Layer 7 of a small transformer language model trained on English Wikipedia (15 layers, counted from 0, width 128).
A neuron's activation on a vector x is SiLU(gate . x) times (in . x), where the dot is the dot product.

Input weights of the MLP neurons that the questions are about. A number n stands for (n - 128) times 0.012.
n80 gate: 139, 114, 125, 119, 126, 140, 154, 123, 99, 209, 135, 166, 97, 125, 165, 121, 162, 213, 82, 116, 94, 143, 128, 142, 48, 127, 126, 103, 77, 228, 110, 124, 148, 175, 127, 233, 169, 212, 131, 71, 148, 133, 162, 118, 125, 88, 135, 91, 75, 130, 158, 168, 147, 98, 125, 143, 100, 139, 140, 76, 158, 161, 141, 140, 128, 204, 118, 118, 162, 129, 127, 147, 184, 95, 87, 150, 137, 140, 124, 204, 185, 86, 156, 165, 151, 87, 106, 98, 212, 132, 105, 136, 126, 140, 177, 106, 98, 94, 127, 162, 106, 94, 147, 130, 80, 111, 189, 103, 158, 118, 158, 123, 98, 125, 42, 82, 61, 165, 140, 101, 131, 117, 99, 45, 72, 110, 64, 131
n176 gate: 165, 111, 117, 178, 79, 144, 147, 200, 97, 130, 167, 76, 172, 135, 142, 115, 136, 156, 93, 168, 178, 135, 165, 127, 148, 152, 148, 128, 125, 163, 80, 95, 113, 115, 131, 93, 125, 147, 106, 151, 125, 151, 121, 114, 138, 156, 132, 148, 61, 104, 103, 150, 143, 173, 119, 88, 145, 122, 137, 147, 71, 123, 108, 136, 111, 109, 105, 120, 208, 83, 159, 115, 128, 49, 139, 94, 120, 40, 142, 87, 89, 122, 117, 145, 74, 196, 146, 95, 82, 149, 188, 179, 122, 124, 131, 167, 145, 150, 155, 186, 151, 138, 130, 86, 86, 74, 103, 145, 128, 141, 172, 139, 153, 118, 113, 63, 162, 168, 218, 37, 173, 85, 78, 75, 182, 156, 149, 167
n235 gate: 58, 95, 79, 191, 54, 195, 105, 144, 119, 115, 110, 92, 164, 186, 137, 137, 112, 68, 160, 93, 101, 178, 114, 74, 191, 103, 157, 122, 145, 90, 119, 131, 100, 112, 139, 95, 93, 76, 108, 173, 143, 66, 159, 110, 173, 127, 118, 124, 95, 86, 107, 57, 134, 113, 160, 95, 147, 135, 130, 133, 136, 115, 186, 117, 176, 116, 68, 147, 168, 107, 65, 208, 136, 191, 123, 122, 189, 131, 146, 117, 147, 146, 139, 125, 67, 118, 148, 148, 127, 64, 121, 152, 143, 165, 166, 169, 136, 117, 93, 131, 110, 108, 113, 147, 157, 157, 85, 94, 170, 148, 63, 223, 185, 77, 93, 74, 179, 147, 177, 110, 53, 181, 51, 119, 57, 100, 129, 173
n242 gate: 126, 129, 129, 119, 154, 157, 102, 155, 170, 90, 100, 174, 114, 101, 87, 168, 158, 159, 127, 179, 94, 174, 125, 143, 142, 89, 114, 65, 128, 224, 198, 186, 156, 90, 171, 46, 181, 177, 138, 195, 186, 65, 114, 110, 86, 113, 153, 143, 139, 85, 151, 125, 158, 118, 79, 165, 121, 218, 147, 104, 140, 224, 68, 94, 96, 173, 155, 154, 182, 153, 124, 118, 130, 68, 43, 115, 135, 98, 129, 113, 125, 129, 122, 115, 128, 130, 140, 117, 109, 145, 138, 96, 117, 141, 178, 177, 77, 116, 131, 128, 162, 96, 98, 174, 189, 138, 137, 186, 118, 120, 166, 164, 41, 99, 75, 152, 127, 141, 174, 128, 132, 73, 137, 166, 135, 173, 102, 169
n247 gate: 130, 87, 80, 107, 119, 137, 74, 148, 128, 132, 86, 213, 122, 145, 127, 180, 155, 162, 149, 79, 167, 135, 99, 81, 136, 43, 122, 131, 90, 144, 201, 141, 63, 110, 113, 64, 84, 163, 115, 94, 133, 209, 183, 106, 90, 141, 123, 32, 58, 197, 97, 159, 119, 161, 79, 119, 137, 102, 82, 77, 199, 181, 112, 161, 176, 175, 130, 77, 161, 107, 55, 182, 105, 111, 78, 172, 126, 118, 180, 127, 155, 99, 154, 104, 91, 163, 166, 116, 148, 96, 174, 144, 202, 14, 99, 167, 96, 96, 185, 108, 130, 134, 133, 109, 169, 138, 106, 158, 127, 165, 128, 129, 54, 104, 150, 116, 185, 149, 153, 137, 94, 199, 93, 135, 88, 135, 122, 132
n80 in: 81, 130, 141, 88, 135, 106, 95, 97, 98, 128, 57, 150, 187, 68, 143, 141, 119, 53, 129, 98, 44, 54, 197, 10, 168, 130, 211, 43, 97, 120, 135, 128, 163, 42, 113, 98, 108, 69, 163, 147, 120, 117, 153, 141, 194, 141, 133, 128, 35, 75, 114, 108, 70, 116, 86, 94, 107, 184, 138, 113, 92, 137, 119, 100, 137, 68, 141, 130, 151, 175, 116, 127, 131, 70, 139, 33, 125, 139, 159, 77, 129, 146, 180, 141, 112, 105, 152, 120, 160, 112, 126, 171, 70, 151, 140, 198, 103, 119, 165, 120, 163, 95, 83, 167, 144, 131, 144, 116, 177, 162, 138, 144, 62, 114, 126, 147, 91, 70, 145, 131, 168, 162, 142, 89, 148, 185, 117, 159
n176 in: 168, 130, 212, 122, 153, 103, 120, 35, 81, 85, 74, 160, 145, 175, 103, 86, 165, 172, 99, 140, 131, 118, 130, 193, 138, 158, 143, 60, 37, 75, 141, 119, 141, 134, 102, 112, 113, 138, 156, 138, 121, 148, 45, 125, 186, 126, 151, 109, 115, 117, 101, 102, 147, 166, 77, 146, 98, 109, 113, 142, 83, 127, 136, 73, 201, 129, 155, 145, 176, 78, 132, 136, 156, 118, 99, 137, 141, 118, 116, 127, 186, 200, 107, 121, 200, 84, 210, 84, 84, 94, 186, 136, 127, 150, 191, 156, 169, 146, 160, 125, 198, 142, 88, 116, 162, 53, 120, 163, 115, 136, 82, 42, 135, 144, 100, 130, 141, 141, 169, 128, 155, 105, 170, 134, 190, 160, 126, 109
n235 in: 142, 155, 142, 80, 120, 124, 123, 109, 69, 136, 75, 108, 146, 140, 181, 153, 154, 149, 108, 123, 116, 91, 48, 122, 164, 64, 168, 155, 28, 108, 142, 164, 148, 153, 109, 165, 90, 149, 134, 200, 212, 110, 88, 164, 141, 120, 145, 146, 90, 172, 121, 162, 180, 214, 70, 66, 188, 130, 161, 117, 134, 102, 170, 139, 127, 120, 156, 130, 169, 92, 160, 157, 123, 170, 100, 132, 130, 232, 114, 117, 134, 155, 108, 90, 134, 93, 102, 148, 132, 161, 169, 71, 84, 227, 107, 147, 91, 151, 88, 134, 229, 120, 135, 69, 141, 178, 116, 118, 138, 144, 70, 157, 60, 128, 174, 253, 111, 106, 141, 95, 170, 66, 103, 196, 127, 105, 182, 164
n242 in: 150, 76, 141, 158, 141, 60, 65, 160, 214, 192, 80, 251, 120, 116, 127, 183, 59, 121, 70, 137, 89, 141, 187, 133, 150, 68, 125, 159, 106, 169, 78, 67, 142, 139, 90, 124, 121, 214, 164, 131, 79, 168, 174, 137, 83, 109, 86, 139, 145, 131, 113, 153, 162, 84, 165, 171, 136, 178, 156, 105, 78, 118, 78, 113, 133, 115, 147, 125, 151, 175, 87, 104, 97, 74, 121, 110, 101, 101, 87, 168, 118, 94, 119, 88, 103, 130, 101, 129, 110, 102, 117, 152, 108, 121, 116, 158, 136, 129, 159, 121, 71, 222, 83, 116, 174, 185, 153, 181, 147, 134, 116, 183, 115, 137, 109, 93, 131, 111, 147, 71, 96, 132, 98, 109, 177, 165, 120, 144
n247 in: 211, 98, 135, 143, 111, 161, 102, 152, 86, 144, 164, 70, 136, 165, 90, 117, 112, 169, 129, 142, 126, 115, 169, 87, 153, 161, 131, 110, 137, 74, 146, 155, 53, 193, 180, 159, 96, 92, 154, 143, 169, 148, 91, 152, 68, 111, 82, 119, 82, 157, 199, 67, 135, 142, 197, 93, 150, 131, 137, 137, 150, 204, 83, 103, 163, 72, 119, 66, 118, 153, 141, 99, 198, 93, 236, 120, 112, 94, 111, 133, 130, 155, 149, 63, 133, 92, 104, 170, 113, 138, 198, 80, 95, 84, 88, 79, 102, 110, 137, 98, 143, 194, 100, 103, 116, 67, 113, 216, 80, 68, 46, 140, 113, 120, 119, 140, 139, 100, 128, 83, 130, 130, 72, 163, 113, 67, 175, 152

Each question shows a token from some text and the vector x that enters the MLP there. A number n stands for (n - 128) times 0.013.

"il": 140, 161, 115, 129, 122, 148, 133, 70, 142, 156, 125, 108, 127, 109, 107, 80, 106, 107, 132, 137, 172, 129, 98, 124, 118, 145, 102, 154, 81, 79, 143, 124, 97, 91, 132, 156, 112, 118, 132, 88, 133, 125, 143, 166, 148, 91, 180, 127, 119, 95, 132, 98, 149, 168, 87, 115, 122, 122, 119, 138, 129, 115, 110, 121, 124, 95, 79, 110, 166, 151, 127, 76, 99, 129, 101, 102, 159, 126, 161, 132, 127, 150, 123, 106, 131, 147, 135, 147, 103, 140, 143, 84, 109, 98, 130, 124, 177, 154, 142, 120, 156, 143, 128, 133, 122, 125, 118, 124, 78, 150, 107, 155, 132, 134, 126, 148, 138, 176, 170, 169, 117, 149, 116, 122, 173, 131, 97, 100
Which neuron lights up most? n176

" to": 150, 122, 144, 111, 94, 100, 115, 137, 117, 126, 163, 81, 114, 89, 137, 118, 122, 130, 149, 138, 141, 153, 122, 139, 122, 99, 103, 184, 134, 99, 88, 80, 132, 100, 130, 117, 104, 137, 146, 121, 126, 120, 65, 168, 112, 121, 140, 136, 90, 104, 141, 105, 172, 123, 108, 124, 123, 109, 127, 82, 119, 92, 89, 88, 196, 121, 126, 177, 98, 143, 95, 76, 114, 133, 120, 173, 140, 98, 112, 189, 83, 150, 113, 129, 138, 133, 126, 136, 155, 135, 118, 101, 132, 76, 137, 100, 116, 154, 147, 110, 156, 122, 118, 143, 130, 127, 155, 122, 133, 108, 105, 130, 112, 94, 141, 132, 140, 126, 153, 146, 137, 125, 125, 115, 125, 127, 150, 106
Which neuron fires most, and how strongly? n80, at about 0.64

"pt": 114, 134, 102, 96, 136, 153, 117, 77, 113, 141, 164, 127, 118, 75, 72, 67, 148, 127, 114, 124, 150, 126, 107, 97, 97, 151, 127, 127, 124, 120, 101, 167, 170, 134, 144, 115, 137, 116, 122, 126, 99, 136, 88, 170, 127, 124, 170, 113, 135, 118, 96, 134, 89, 159, 116, 134, 154, 135, 131, 120, 96, 98, 90, 113, 147, 106, 129, 125, 141, 145, 96, 103, 120, 131, 93, 121, 112, 128, 149, 170, 124, 125, 123, 125, 194, 186, 189, 129, 89, 109, 125, 140, 106, 134, 96, 118, 108, 178, 149, 106, 115, 164, 111, 150, 147, 138, 146, 102, 93, 128, 138, 118, 118, 134, 137, 160, 112, 140, 140, 129, 124, 151, 146, 144, 157, 119, 126, 122
Which neuron lights up most? n247

" p": 126, 88, 127, 116, 119, 153, 130, 105, 159, 114, 159, 79, 121, 124, 117, 104, 104, 108, 104, 121, 86, 151, 105, 126, 99, 125, 171, 135, 116, 129, 104, 100, 124, 138, 149, 133, 106, 101, 110, 89, 119, 134, 83, 184, 151, 97, 152, 136, 124, 126, 124, 109, 133, 136, 126, 130, 149, 129, 106, 79, 145, 115, 124, 117, 152, 100, 115, 107, 127, 115, 116, 65, 121, 96, 155, 139, 171, 133, 108, 157, 94, 111, 79, 145, 151, 123, 147, 120, 172, 118, 107, 74, 111, 91, 145, 93, 105, 136, 136, 101, 96, 115, 124, 113, 135, 145, 121, 109, 114, 139, 141, 44, 150, 91, 139, 185, 120, 120, 135, 130, 143, 181, 137, 153, 124, 116, 146, 109
Which neuron lights up most? n242

"ase": 118, 139, 117, 134, 183, 105, 59, 122, 112, 129, 148, 160, 136, 85, 146, 147, 78, 117, 129, 115, 140, 155, 142, 168, 95, 102, 135, 171, 143, 128, 132, 118, 162, 92, 192, 130, 127, 142, 143, 149, 111, 131, 93, 171, 106, 140, 140, 99, 65, 138, 120, 106, 163, 123, 128, 137, 129, 121, 109, 115, 115, 111, 94, 123, 130, 154, 93, 139, 117, 121, 95, 128, 87, 107, 144, 185, 125, 113, 127, 180, 86, 153, 92, 173, 125, 134, 138, 125, 143, 123, 134, 126, 117, 96, 128, 101, 125, 183, 135, 115, 128, 147, 137, 123, 157, 134, 125, 108, 117, 113, 105, 83, 90, 108, 179, 106, 110, 100, 150, 135, 116, 113, 116, 132, 164, 135, 142, 138
The two highest activations, in order: n242, n80

"al": 108, 153, 128, 145, 170, 169, 89, 108, 175, 182, 133, 128, 94, 123, 76, 136, 136, 78, 132, 113, 97, 131, 100, 83, 94, 125, 136, 159, 150, 104, 133, 131, 131, 123, 134, 163, 146, 135, 151, 80, 111, 153, 105, 186, 144, 135, 154, 148, 121, 101, 129, 104, 147, 133, 141, 129, 157, 128, 96, 132, 91, 96, 88, 125, 122, 115, 106, 113, 141, 180, 104, 77, 140, 131, 78, 150, 125, 139, 150, 193, 110, 129, 140, 122, 120, 117, 146, 144, 91, 119, 140, 93, 114, 105, 110, 119, 128, 131, 118, 130, 137, 155, 157, 115, 118, 135, 119, 135, 105, 146, 106, 130, 142, 133, 126, 150, 125, 124, 183, 90, 145, 91, 149, 112, 172, 137, 101, 132
Which neuron lights up most? n235

"es": 119, 93, 144, 136, 115, 124, 135, 71, 76, 159, 185, 132, 95, 120, 179, 101, 114, 122, 111, 96, 103, 97, 117, 139, 115, 129, 145, 165, 168, 120, 76, 116, 102, 135, 160, 131, 81, 129, 123, 84, 147, 123, 52, 182, 118, 132, 129, 119, 108, 77, 107, 102, 138, 124, 107, 131, 121, 106, 131, 134, 135, 131, 99, 107, 146, 102, 132, 107, 82, 133, 138, 80, 113, 125, 125, 142, 145, 114, 142, 125, 120, 132, 93, 156, 163, 101, 126, 114, 148, 93, 78, 97, 126, 142, 97, 130, 89, 144, 107, 146, 125, 107, 131, 135, 106, 142, 148, 121, 126, 144, 143, 63, 187, 128, 131, 171, 103, 128, 139, 139, 122, 143, 143, 152, 131, 160, 120, 122
The three highest activations, in order: n242, n235, n247

"r": 144, 91, 133, 133, 162, 162, 110, 127, 112, 124, 142, 128, 122, 145, 164, 105, 158, 110, 124, 132, 124, 106, 62, 130, 115, 161, 160, 155, 141, 146, 76, 108, 141, 136, 198, 153, 71, 101, 122, 121, 136, 118, 156, 142, 146, 138, 115, 136, 101, 141, 120, 141, 140, 96, 122, 142, 136, 128, 113, 109, 124, 94, 141, 175, 101, 118, 80, 100, 112, 139, 121, 55, 111, 69, 128, 151, 144, 144, 118, 150, 74, 135, 129, 134, 135, 111, 149, 160, 125, 125, 121, 68, 122, 121, 119, 128, 70, 150, 138, 110, 151, 157, 113, 108, 125, 109, 124, 123, 133, 164, 115, 86, 130, 112, 124, 164, 132, 152, 153, 139, 126, 150, 172, 169, 154, 122, 117, 205
Which neuron lights up most? n242

" Ph": 122, 127, 126, 133, 136, 125, 135, 56, 132, 49, 151, 111, 127, 123, 119, 75, 106, 89, 157, 109, 123, 149, 118, 119, 125, 148, 109, 145, 115, 97, 105, 115, 137, 122, 161, 133, 125, 99, 148, 112, 156, 145, 132, 150, 119, 72, 161, 95, 147, 127, 135, 149, 129, 125, 128, 134, 133, 123, 146, 125, 156, 113, 97, 109, 114, 132, 123, 95, 159, 173, 99, 111, 96, 143, 119, 129, 160, 159, 165, 145, 138, 158, 117, 133, 130, 124, 115, 164, 146, 115, 91, 85, 104, 117, 112, 122, 127, 148, 164, 121, 123, 153, 144, 110, 142, 153, 137, 104, 63, 122, 160, 88, 135, 93, 137, 150, 149, 154, 189, 175, 119, 155, 128, 139, 133, 161, 161, 127
The two highest activations, in order: n242, n80

"ific": 121, 140, 120, 162, 136, 140, 121, 119, 135, 130, 159, 100, 128, 163, 135, 104, 120, 147, 123, 105, 112, 139, 100, 76, 125, 129, 134, 127, 153, 102, 190, 86, 164, 98, 127, 106, 81, 161, 142, 99, 151, 60, 126, 136, 104, 134, 126, 129, 106, 112, 126, 109, 133, 129, 125, 173, 137, 105, 129, 97, 152, 123, 79, 128, 106, 123, 111, 122, 137, 98, 136, 125, 102, 120, 123, 180, 120, 132, 97, 126, 125, 159, 118, 141, 136, 125, 180, 152, 132, 92, 136, 110, 109, 149, 83, 88, 105, 139, 126, 132, 117, 210, 133, 121, 131, 158, 143, 106, 140, 87, 120, 83, 105, 130, 170, 172, 141, 122, 156, 150, 116, 136, 168, 126, 156, 149, 108, 134
The two highest activations, in order: n247, n80

" it": 127, 136, 124, 139, 129, 125, 100, 116, 141, 159, 131, 128, 109, 94, 108, 83, 153, 108, 160, 118, 90, 159, 88, 62, 78, 126, 119, 110, 132, 103, 94, 138, 124, 100, 143, 132, 114, 83, 116, 131, 102, 97, 137, 153, 96, 149, 126, 133, 116, 123, 156, 95, 171, 125, 112, 173, 99, 105, 122, 162, 121, 133, 114, 99, 145, 148, 119, 90, 117, 154, 108, 86, 111, 120, 129, 116, 153, 140, 125, 155, 54, 120, 112, 141, 161, 130, 123, 128, 169, 124, 102, 112, 131, 129, 130, 112, 85, 143, 156, 119, 114, 154, 119, 139, 130, 102, 147, 154, 128, 135, 157, 61, 139, 58, 152, 120, 124, 102, 129, 131, 142, 93, 127, 159, 121, 134, 147, 139
Which neuron lights up most? n235

" L": 135, 138, 120, 160, 162, 118, 143, 85, 158, 124, 174, 90, 119, 87, 136, 123, 126, 72, 136, 84, 108, 182, 142, 156, 143, 118, 133, 197, 106, 154, 92, 115, 130, 154, 137, 134, 128, 109, 141, 102, 124, 144, 94, 163, 121, 102, 145, 138, 132, 86, 98, 108, 125, 129, 135, 130, 126, 133, 96, 126, 121, 72, 137, 114, 132, 128, 104, 62, 164, 136, 108, 100, 106, 70, 138, 153, 137, 162, 148, 152, 97, 129, 130, 169, 151, 133, 132, 136, 110, 112, 112, 114, 90, 121, 100, 120, 84, 151, 134, 116, 134, 136, 129, 124, 139, 161, 137, 113, 100, 109, 131, 73, 132, 115, 115, 140, 141, 145, 171, 150, 121, 140, 130, 123, 163, 153, 111, 122
Which neuron lights up most? n235

"in": 127, 135, 134, 128, 157, 100, 117, 71, 146, 139, 143, 91, 101, 86, 117, 105, 94, 76, 140, 119, 89, 98, 135, 137, 68, 119, 169, 147, 158, 87, 124, 129, 147, 102, 135, 146, 132, 142, 151, 129, 132, 124, 104, 172, 124, 126, 157, 141, 118, 78, 98, 93, 116, 141, 97, 146, 155, 122, 119, 121, 128, 141, 99, 150, 122, 100, 88, 131, 141, 169, 74, 69, 135, 117, 102, 142, 93, 165, 137, 121, 150, 136, 119, 169, 143, 138, 143, 142, 78, 125, 116, 104, 137, 119, 104, 120, 109, 169, 155, 135, 147, 161, 105, 133, 123, 125, 108, 94, 99, 119, 162, 87, 136, 120, 111, 124, 128, 157, 175, 170, 130, 132, 125, 146, 141, 112, 128, 117
Which neuron fires most, and how strongly? n235, at about 0.28

"s": 105, 108, 104, 127, 104, 145, 43, 94, 117, 151, 148, 140, 111, 107, 136, 102, 116, 84, 107, 136, 115, 125, 104, 90, 105, 125, 129, 165, 172, 118, 89, 140, 145, 120, 167, 111, 106, 168, 126, 148, 97, 115, 98, 143, 124, 122, 169, 87, 79, 143, 145, 105, 124, 128, 108, 116, 140, 121, 161, 140, 114, 75, 98, 130, 152, 151, 110, 105, 138, 151, 96, 96, 106, 133, 113, 177, 109, 128, 148, 157, 90, 120, 146, 170, 138, 121, 172, 107, 141, 141, 82, 114, 126, 131, 91, 103, 136, 157, 124, 116, 130, 135, 150, 133, 161, 141, 147, 103, 115, 148, 123, 67, 135, 142, 132, 106, 95, 81, 141, 134, 142, 137, 136, 177, 139, 133, 123, 115
Which neuron lights up most? n176